Layer 3 of a small transformer language model trained on English Wikipedia (9 layers, counted from 0, width 64).
A neuron adds its activation times its output weights to the MLP's output. To switch it off is to set its activation to zero at one token and run the rest of the model.

Output weights of the MLP neurons that the questions are about. A number n stands for (n - 500) times 0.00049.
n41: 721 598 554 539 676 563 574 309 416 683 515 707 571 363 428 510 435 361 324 323 457 504 506 416 550 288 423 599 210 446 433 457 468 564 593 406 462 422 379 501 685 341 464 528 401 474 614 648 461 612 376 519 665 394 705 513 315 635 831 321 621 587 396 740
n55: 632 508 511 424 609 519 625 493 418 758 527 474 623 364 483 467 155 656 739 306 577 425 637 434 532 498 608 418 478 441 458 315 454 298 625 325 548 624 445 644 331 518 550 774 345 472 379 550 341 415 441 352 721 546 563 681 265 777 629 389 748 327 348 555
n66: 556 439 579 531 376 616 397 440 444 529 557 599 645 325 519 651 509 575 426 431 438 487 419 287 502 483 618 440 719 467 741 403 547 439 643 522 569 407 451 518 695 407 554 432 398 493 260 307 736 553 512 390 319 793 375 596 556 394 680 345 569 127 728 390
n71: 476 423 336 365 625 632 538 416 545 354 445 798 573 385 489 594 432 488 436 564 349 604 521 291 321 568 572 405 624 528 480 426 432 391 538 473 417 547 541 558 679 632 604 457 399 510 467 389 564 275 631 520 571 545 448 409 261 529 521 693 577 483 566 511
n85: 614 394 528 291 375 722 415 497 679 562 398 442 568 679 546 529 300 681 385 618 360 509 539 621 377 513 524 596 292 364 434 778 330 431 454 657 762 315 433 508 581 617 586 743 295 438 729 568 466 397 422 399 620 594 279 502 650 357 438 739 512 333 301 521
n102: 546 538 450 419 423 484 358 603 483 471 593 742 470 528 441 582 336 604 413 807 361 627 325 462 432 603 572 553 197 383 471 304 474 440 314 447 565 561 399 560 528 599 539 600 739 600 330 566 445 492 549 641 684 523 450 600 403 500 514 607 609 308 566 387
n111: 621 300 686 250 631 590 504 355 611 546 530 529 694 624 464 541 421 462 347 427 589 623 380 469 493 680 374 517 491 449 336 639 725 460 240 553 416 472 559 627 477 590 445 538 147 633 490 227 528 651 545 529 575 620 298 325 537 567 485 464 539 519 538 704
n129: 593 426 575 540 568 454 407 490 641 485 273 456 711 423 464 660 269 329 391 529 339 347 641 568 107 613 641 509 691 483 433 483 518 229 555 722 497 559 452 436 617 526 604 413 590 472 660 635 673 393 664 473 386 464 655 389 598 476 117 544 689 469 397 371
n131: 592 598 538 565 972 647 687 508 490 454 691 447 478 492 517 273 617 455 197 296 496 656 343 265 688 498 363 661 304 365 611 526 465 627 574 599 362 494 523 320 416 412 441 485 396 608 334 599 582 564 570 571 662 375 721 542 268 425 433 388 527 609 360 449
n145: 510 499 475 379 363 526 537 465 187 554 755 340 380 368 695 410 505 619 546 444 372 685 459 395 506 334 590 547 415 475 633 624 398 590 438 581 661 598 570 507 435 682 507 428 533 639 352 509 699 449 580 438 498 563 495 554 321 572 520 482 515 461 529 404
n152: 714 487 754 377 389 629 513 509 506 376 542 117 566 621 597 543 602 637 680 538 601 508 423 589 478 576 588 660 635 324 475 570 510 556 376 448 520 291 473 426 425 475 374 556 430 267 550 579 395 633 225 455 806 656 250 308 514 437 740 513 720 356 240 603
n190: 448 551 369 429 549 530 573 563 512 519 464 469 655 552 541 523 165 579 342 399 378 339 385 702 489 704 413 471 427 675 499 877 506 185 566 658 516 539 312 619 536 519 503 625 449 802 635 739 525 771 380 215 688 667 390 387 459 412 462 384 497 23 540 476
n196: 543 482 381 433 447 437 468 545 325 453 498 619 749 435 616 401 524 702 77 530 522 513 788 388 556 300 500 522 448 452 568 496 414 419 503 555 551 433 598 651 392 358 564 391 308 482 373 482 504 642 465 554 489 550 454 675 511 540 851 428 443 396 641 502
n209: 392 273 514 354 650 536 463 336 327 502 357 432 483 513 363 466 569 369 270 397 597 416 530 667 675 287 446 455 514 573 667 688 485 502 553 563 530 578 757 563 459 418 692 441 597 714 657 449 570 597 335 634 564 550 514 353 336 809 723 392 475 316 442 433
n230: 526 416 379 219 642 588 688 402 520 548 551 632 577 451 468 537 494 587 349 625 622 334 505 410 523 705 512 469 541 283 501 571 601 471 372 684 233 336 517 644 607 439 215 277 415 389 397 590 638 546 577 574 500 708 638 337 725 463 511 568 508 617 333 548
n251: 479 663 218 443 420 474 482 261 527 408 723 399 641 487 536 393 389 518 383 611 319 579 346 463 487 449 394 492 297 577 460 325 400 711 751 469 506 542 392 456 476 469 366 571 524 544 647 276 379 476 389 926 768 586 510 569 641 538 495 626 686 444 701 433

Each question names a token from some text and the token that comes next. It shows the activations a of the neurons there, in the order above. A number n stands for (n - 500) times 0.01.

Then comes g, the gradient of the next token's log-probability with respect to the MLP's output, scaled to length 1. A neuron's effect is roughly proportional to its activation times (output weights . g). A number n stands for (n - 500) times 0.0011.

" The", then " Gr"
a: 496 487 659 533 621 488 776 487 637 484 492 489 483 540 533 499
g: 534 674 374 523 404 494 471 682 479 649 469 638 390 370 551 427 521 357 516 674 537 446 599 372 516 614 427 304 538 499 604 436 642 461 510 482 654 465 386 643 584 544 435 604 391 620 434 481 240 479 491 663 249 676 554 419 236 428 664 467 518 373 700 418
Which neuron, switched off, lowers the next token's probability most? n66

" the", then " country"
a: 517 485 499 486 562 483 763 500 666 508 484 483 516 483 483 500
g: 709 466 495 523 524 464 600 456 650 580 516 459 455 393 754 318 534 416 511 686 251 485 574 469 449 543 468 541 363 411 444 594 296 536 673 639 382 359 438 400 780 414 271 565 522 468 596 601 630 371 407 561 542 440 406 257 599 586 489 413 602 584 555 514
Which two neurons, each switched off alone, lower its probability most, in order? n131, n85

"ears", then " S"
a: 499 563 507 607 499 484 501 575 500 496 500 499 628 513 622 499
g: 461 358 354 444 317 506 531 690 470 582 252 386 526 515 520 691 385 435 437 589 525 620 636 593 431 436 501 423 802 685 348 546 490 468 563 529 521 335 497 640 495 496 388 559 593 725 487 390 662 310 590 640 652 426 592 499 377 517 269 506 463 463 388 473
Which two neurons, each switched off alone, lower its probability most, in order? n129, n71

"na", then " ("
a: 500 490 634 509 483 575 487 755 500 493 498 488 484 511 493 500
g: 575 299 365 629 418 327 624 529 415 355 438 629 624 348 594 276 267 491 472 314 384 422 496 647 538 600 527 399 421 500 755 649 513 590 468 443 598 576 365 528 587 508 526 630 454 463 422 372 490 480 571 588 427 693 559 680 590 444 792 485 405 438 483 509
Which neuron, switched off, raises the next token's probability most? n129

" by", then " the"
a: 487 658 484 489 486 483 492 499 495 487 495 500 483 484 576 494
g: 437 604 721 547 408 367 498 387 487 639 539 492 373 458 353 398 740 422 445 495 442 389 418 419 409 437 745 609 569 516 444 597 513 659 370 698 166 342 606 545 572 456 506 476 490 458 469 552 427 524 455 347 499 477 407 603 548 729 544 702 595 354 662 441
Which neuron, switched off, raises the next token's probability most? n55

"7", then " |"
a: 509 501 484 490 483 498 636 500 483 672 566 494 497 629 485 498
g: 470 431 619 762 584 588 612 282 492 634 444 577 576 642 506 607 737 341 265 544 638 407 590 414 417 554 492 380 502 317 374 413 345 405 441 416 532 562 644 472 654 437 518 283 351 504 485 432 787 405 363 505 436 558 504 672 478 583 477 494 495 470 593 491
Which two neurons, each switched off alone, lower its probability most, in order? n209, n111

" early", then " 17"
a: 487 492 497 486 483 489 719 500 487 490 498 483 492 485 491 495
g: 463 590 479 495 418 743 377 637 487 521 272 531 566 514 370 623 649 534 698 378 699 482 334 492 703 348 453 355 563 605 627 577 356 669 575 437 437 710 552 534 432 325 489 354 397 698 379 392 632 448 583 572 477 455 445 575 338 460 325 530 407 467 476 495
Which neuron, switched off, raises the next token's probability most? n111

"ent", then "ary"
a: 521 515 485 494 495 484 485 515 497 498 494 484 536 490 626 497
g: 616 626 406 684 559 519 520 634 500 438 536 427 543 620 481 638 686 481 523 269 535 560 592 610 656 508 564 463 517 505 400 492 427 348 649 529 332 478 534 584 421 370 601 253 497 416 356 348 618 546 429 420 520 637 218 666 470 201 522 459 327 596 508 611
Which neuron, switched off, lowers the next token's probability most? n196

" forms", then " of"
a: 499 489 493 493 498 549 500 497 493 498 497 489 551 483 622 500
g: 393 519 577 340 601 461 424 591 572 517 572 578 464 490 492 393 416 587 432 378 350 484 417 501 538 495 823 435 423 408 388 392 663 263 464 604 628 752 554 462 560 447 615 573 453 336 591 549 527 636 565 226 524 563 215 704 625 490 551 474 564 349 515 507
Which neuron, switched off, raises the next token's probability most? n230

" Sky", then "\""
a: 492 487 654 524 483 512 611 534 499 499 485 499 490 692 619 492
g: 491 482 542 672 646 645 404 182 585 435 682 585 593 359 703 367 574 560 610 498 483 500 365 286 390 509 482 538 431 341 416 569 604 492 620 473 387 679 422 479 574 552 576 540 385 380 284 678 346 501 433 505 412 722 487 313 559 429 593 501 610 537 575 423
Which neuron, switched off, lowers the next token's probability most? n66

"The", then " p"
a: 493 493 484 540 498 559 802 489 517 499 489 487 496 493 491 494
g: 733 533 390 459 552 571 611 248 528 603 495 550 498 559 339 516 329 490 275 614 603 566 367 569 619 290 579 485 339 406 543 358 453 610 210 609 648 392 336 459 631 523 546 436 345 511 413 745 458 671 525 441 490 446 557 548 473 519 593 446 595 635 571 547
Which neuron, switched off, lowers the next token's probability most? n111

" it", then " provided"
a: 484 499 545 493 490 546 493 499 484 534 802 516 487 512 506 483
g: 482 799 471 469 574 613 529 575 733 362 490 359 749 404 422 563 460 376 515 547 496 496 576 433 458 342 547 545 502 482 680 792 521 478 473 585 515 354 536 567 334 417 561 526 501 552 522 562 381 490 564 454 390 540 370 428 337 610 503 309 274 472 302 728
Which neuron, switched off, lowers the next token's probability most? n152

"-", then "6"
a: 613 488 487 500 838 499 485 499 535 887 859 631 487 493 493 500
g: 432 404 710 241 741 533 505 418 612 120 596 641 496 529 394 567 388 579 351 482 439 462 537 483 459 345 384 605 504 459 656 677 466 603 627 495 672 557 576 474 628 580 638 334 371 549 355 479 571 511 474 588 359 607 456 421 592 413 494 391 607 481 445 434
Which neuron, switched off, lowers the next token's probability most? n85

" the", then " In"
a: 505 483 499 484 535 528 660 498 671 503 483 487 488 486 489 499
g: 313 351 475 522 406 311 306 461 490 466 365 446 616 476 651 524 459 538 417 419 490 577 539 706 665 655 601 468 587 506 661 499 593 502 399 339 300 653 652 494 432 565 548 543 557 355 317 239 633 495 424 739 444 741 369 530 593 498 499 606 533 497 405 541
Which neuron, switched off, raises the next token's probability most? n131

" Gr", then "ound"
a: 500 488 512 484 483 487 486 514 500 483 500 498 483 490 630 491
g: 679 582 551 415 672 569 367 471 392 284 425 663 461 638 468 422 472 626 574 440 498 591 515 551 467 501 493 791 551 495 566 705 253 455 439 634 584 566 474 434 537 491 326 587 518 522 669 550 328 444 554 533 373 221 614 412 635 471 559 460 446 290 405 324
Which neuron, switched off, raises the next token's probability most? n230

" In", then "stitut"
a: 488 508 589 486 611 548 600 484 598 513 499 499 486 609 600 498
g: 671 626 568 617 561 478 278 319 539 482 446 599 590 558 443 256 530 587 557 497 593 407 487 435 395 521 573 742 607 458 401 618 599 500 497 570 491 308 618 474 386 481 564 546 541 365 619 297 442 511 244 443 406 343 344 503 704 676 612 674 531 321 497 451
Which neuron, switched off, lowers the next token's probability most? n85

" is", then " similar"
a: 494 498 497 490 499 530 500 499 484 500 483 749 483 487 507 484
g: 569 459 583 376 423 617 570 466 383 490 506 433 540 414 638 652 227 505 528 707 483 403 702 602 454 458 464 307 441 507 455 326 326 557 586 527 509 560 280 513 546 490 397 584 251 503 417 812 487 685 394 626 527 364 508 351 505 585 518 506 568 698 599 529
Which neuron, switched off, lowers the next token's probability most? n190

"ray", then "er"
a: 483 490 483 506 492 486 491 530 495 486 498 495 620 491 564 495
g: 679 439 514 308 432 688 550 442 389 490 696 258 766 689 489 522 414 433 564 329 655 428 645 397 516 382 419 467 561 313 387 465 463 620 487 480 469 319 606 482 392 511 567 534 440 532 617 580 510 591 298 515 366 557 420 656 469 429 589 709 460 542 680 386
Which neuron, switched off, lowers the next token's probability most? n196

"m", then "ill"
a: 500 484 564 503 556 519 488 717 500 490 500 483 489 500 489 486
g: 400 371 638 459 660 640 482 678 557 441 522 593 433 367 441 207 602 465 538 484 570 406 410 339 448 276 554 377 634 504 380 538 651 587 678 511 423 528 329 705 462 469 551 539 426 423 601 732 388 502 618 649 330 506 403 356 487 584 479 684 627 420 550 387
Which neuron, switched off, lowers the next token's probability most? n129

"ers", then " in"
a: 519 488 485 484 488 535 493 485 500 512 489 486 604 672 605 517
g: 712 512 618 644 515 377 351 740 400 536 278 426 349 324 543 428 444 210 594 502 481 550 422 436 634 485 491 553 409 401 404 384 503 624 512 438 421 478 468 443 427 694 385 450 466 581 502 570 558 690 673 499 439 553 344 574 755 449 608 663 666 492 527 394
Which neuron, switched off, raises the next token's probability most? n209

"u", then "il"
a: 493 488 491 489 485 484 483 682 483 493 499 508 496 564 499 492
g: 524 608 824 367 563 451 543 382 544 552 374 339 500 439 486 458 512 446 512 380 508 555 559 487 479 258 439 402 743 568 512 563 494 569 634 520 488 441 366 620 290 497 709 422 480 327 522 540 579 546 450 625 309 461 279 472 654 660 372 564 667 586 644 334
Which neuron, switched off, lowers the next token's probability most? n129

" the", then " Amer"
a: 545 491 499 488 492 483 728 500 572 488 496 493 497 485 486 500
g: 602 331 385 422 548 409 469 407 600 271 421 369 715 512 631 623 477 535 486 615 563 537 534 739 475 484 434 608 456 581 652 612 425 487 636 590 552 496 566 513 473 469 197 549 538 317 554 381 518 357 431 742 336 384 491 529 577 382 363 765 427 562 386 505
Which neuron, switched off, raises the next token's probability most? n41

" of", then " any"
a: 745 485 500 485 557 543 500 500 497 643 483 498 485 496 487 487
g: 496 547 708 450 533 524 776 367 459 642 557 446 584 464 374 523 589 602 505 538 522 339 561 381 414 311 485 618 270 723 564 368 246 684 546 573 391 566 415 392 626 524 420 459 491 566 449 526 424 526 608 223 718 319 562 459 491 484 506 468 501 647 537 418
Which neuron, switched off, lowers the next token's probability most? n41

" the", then " M"
a: 507 493 500 489 506 514 647 499 520 486 491 491 484 485 494 499
g: 345 292 341 309 505 563 550 600 504 543 388 573 419 449 539 644 507 431 404 488 331 726 591 667 601 634 386 497 625 442 559 508 609 491 471 524 363 737 452 619 638 578 381 449 499 491 501 337 484 382 587 800 362 623 359 516 330 486 482 709 493 385 398 502
Which neuron, switched off, lowers the next token's probability most? n111

" Brit", then "ons"
a: 483 489 498 616 497 498 484 499 485 486 500 488 495 721 575 499
g: 365 683 407 539 539 421 573 548 731 596 697 507 532 240 477 346 347 463 439 536 605 359 557 445 552 444 732 500 460 351 445 555 442 418 603 580 396 420 405 563 350 396 569 387 486 505 456 547 649 560 561 439 320 644 535 214 573 605 682 439 480 666 677 440
Which neuron, switched off, lowers the next token's probability most? n230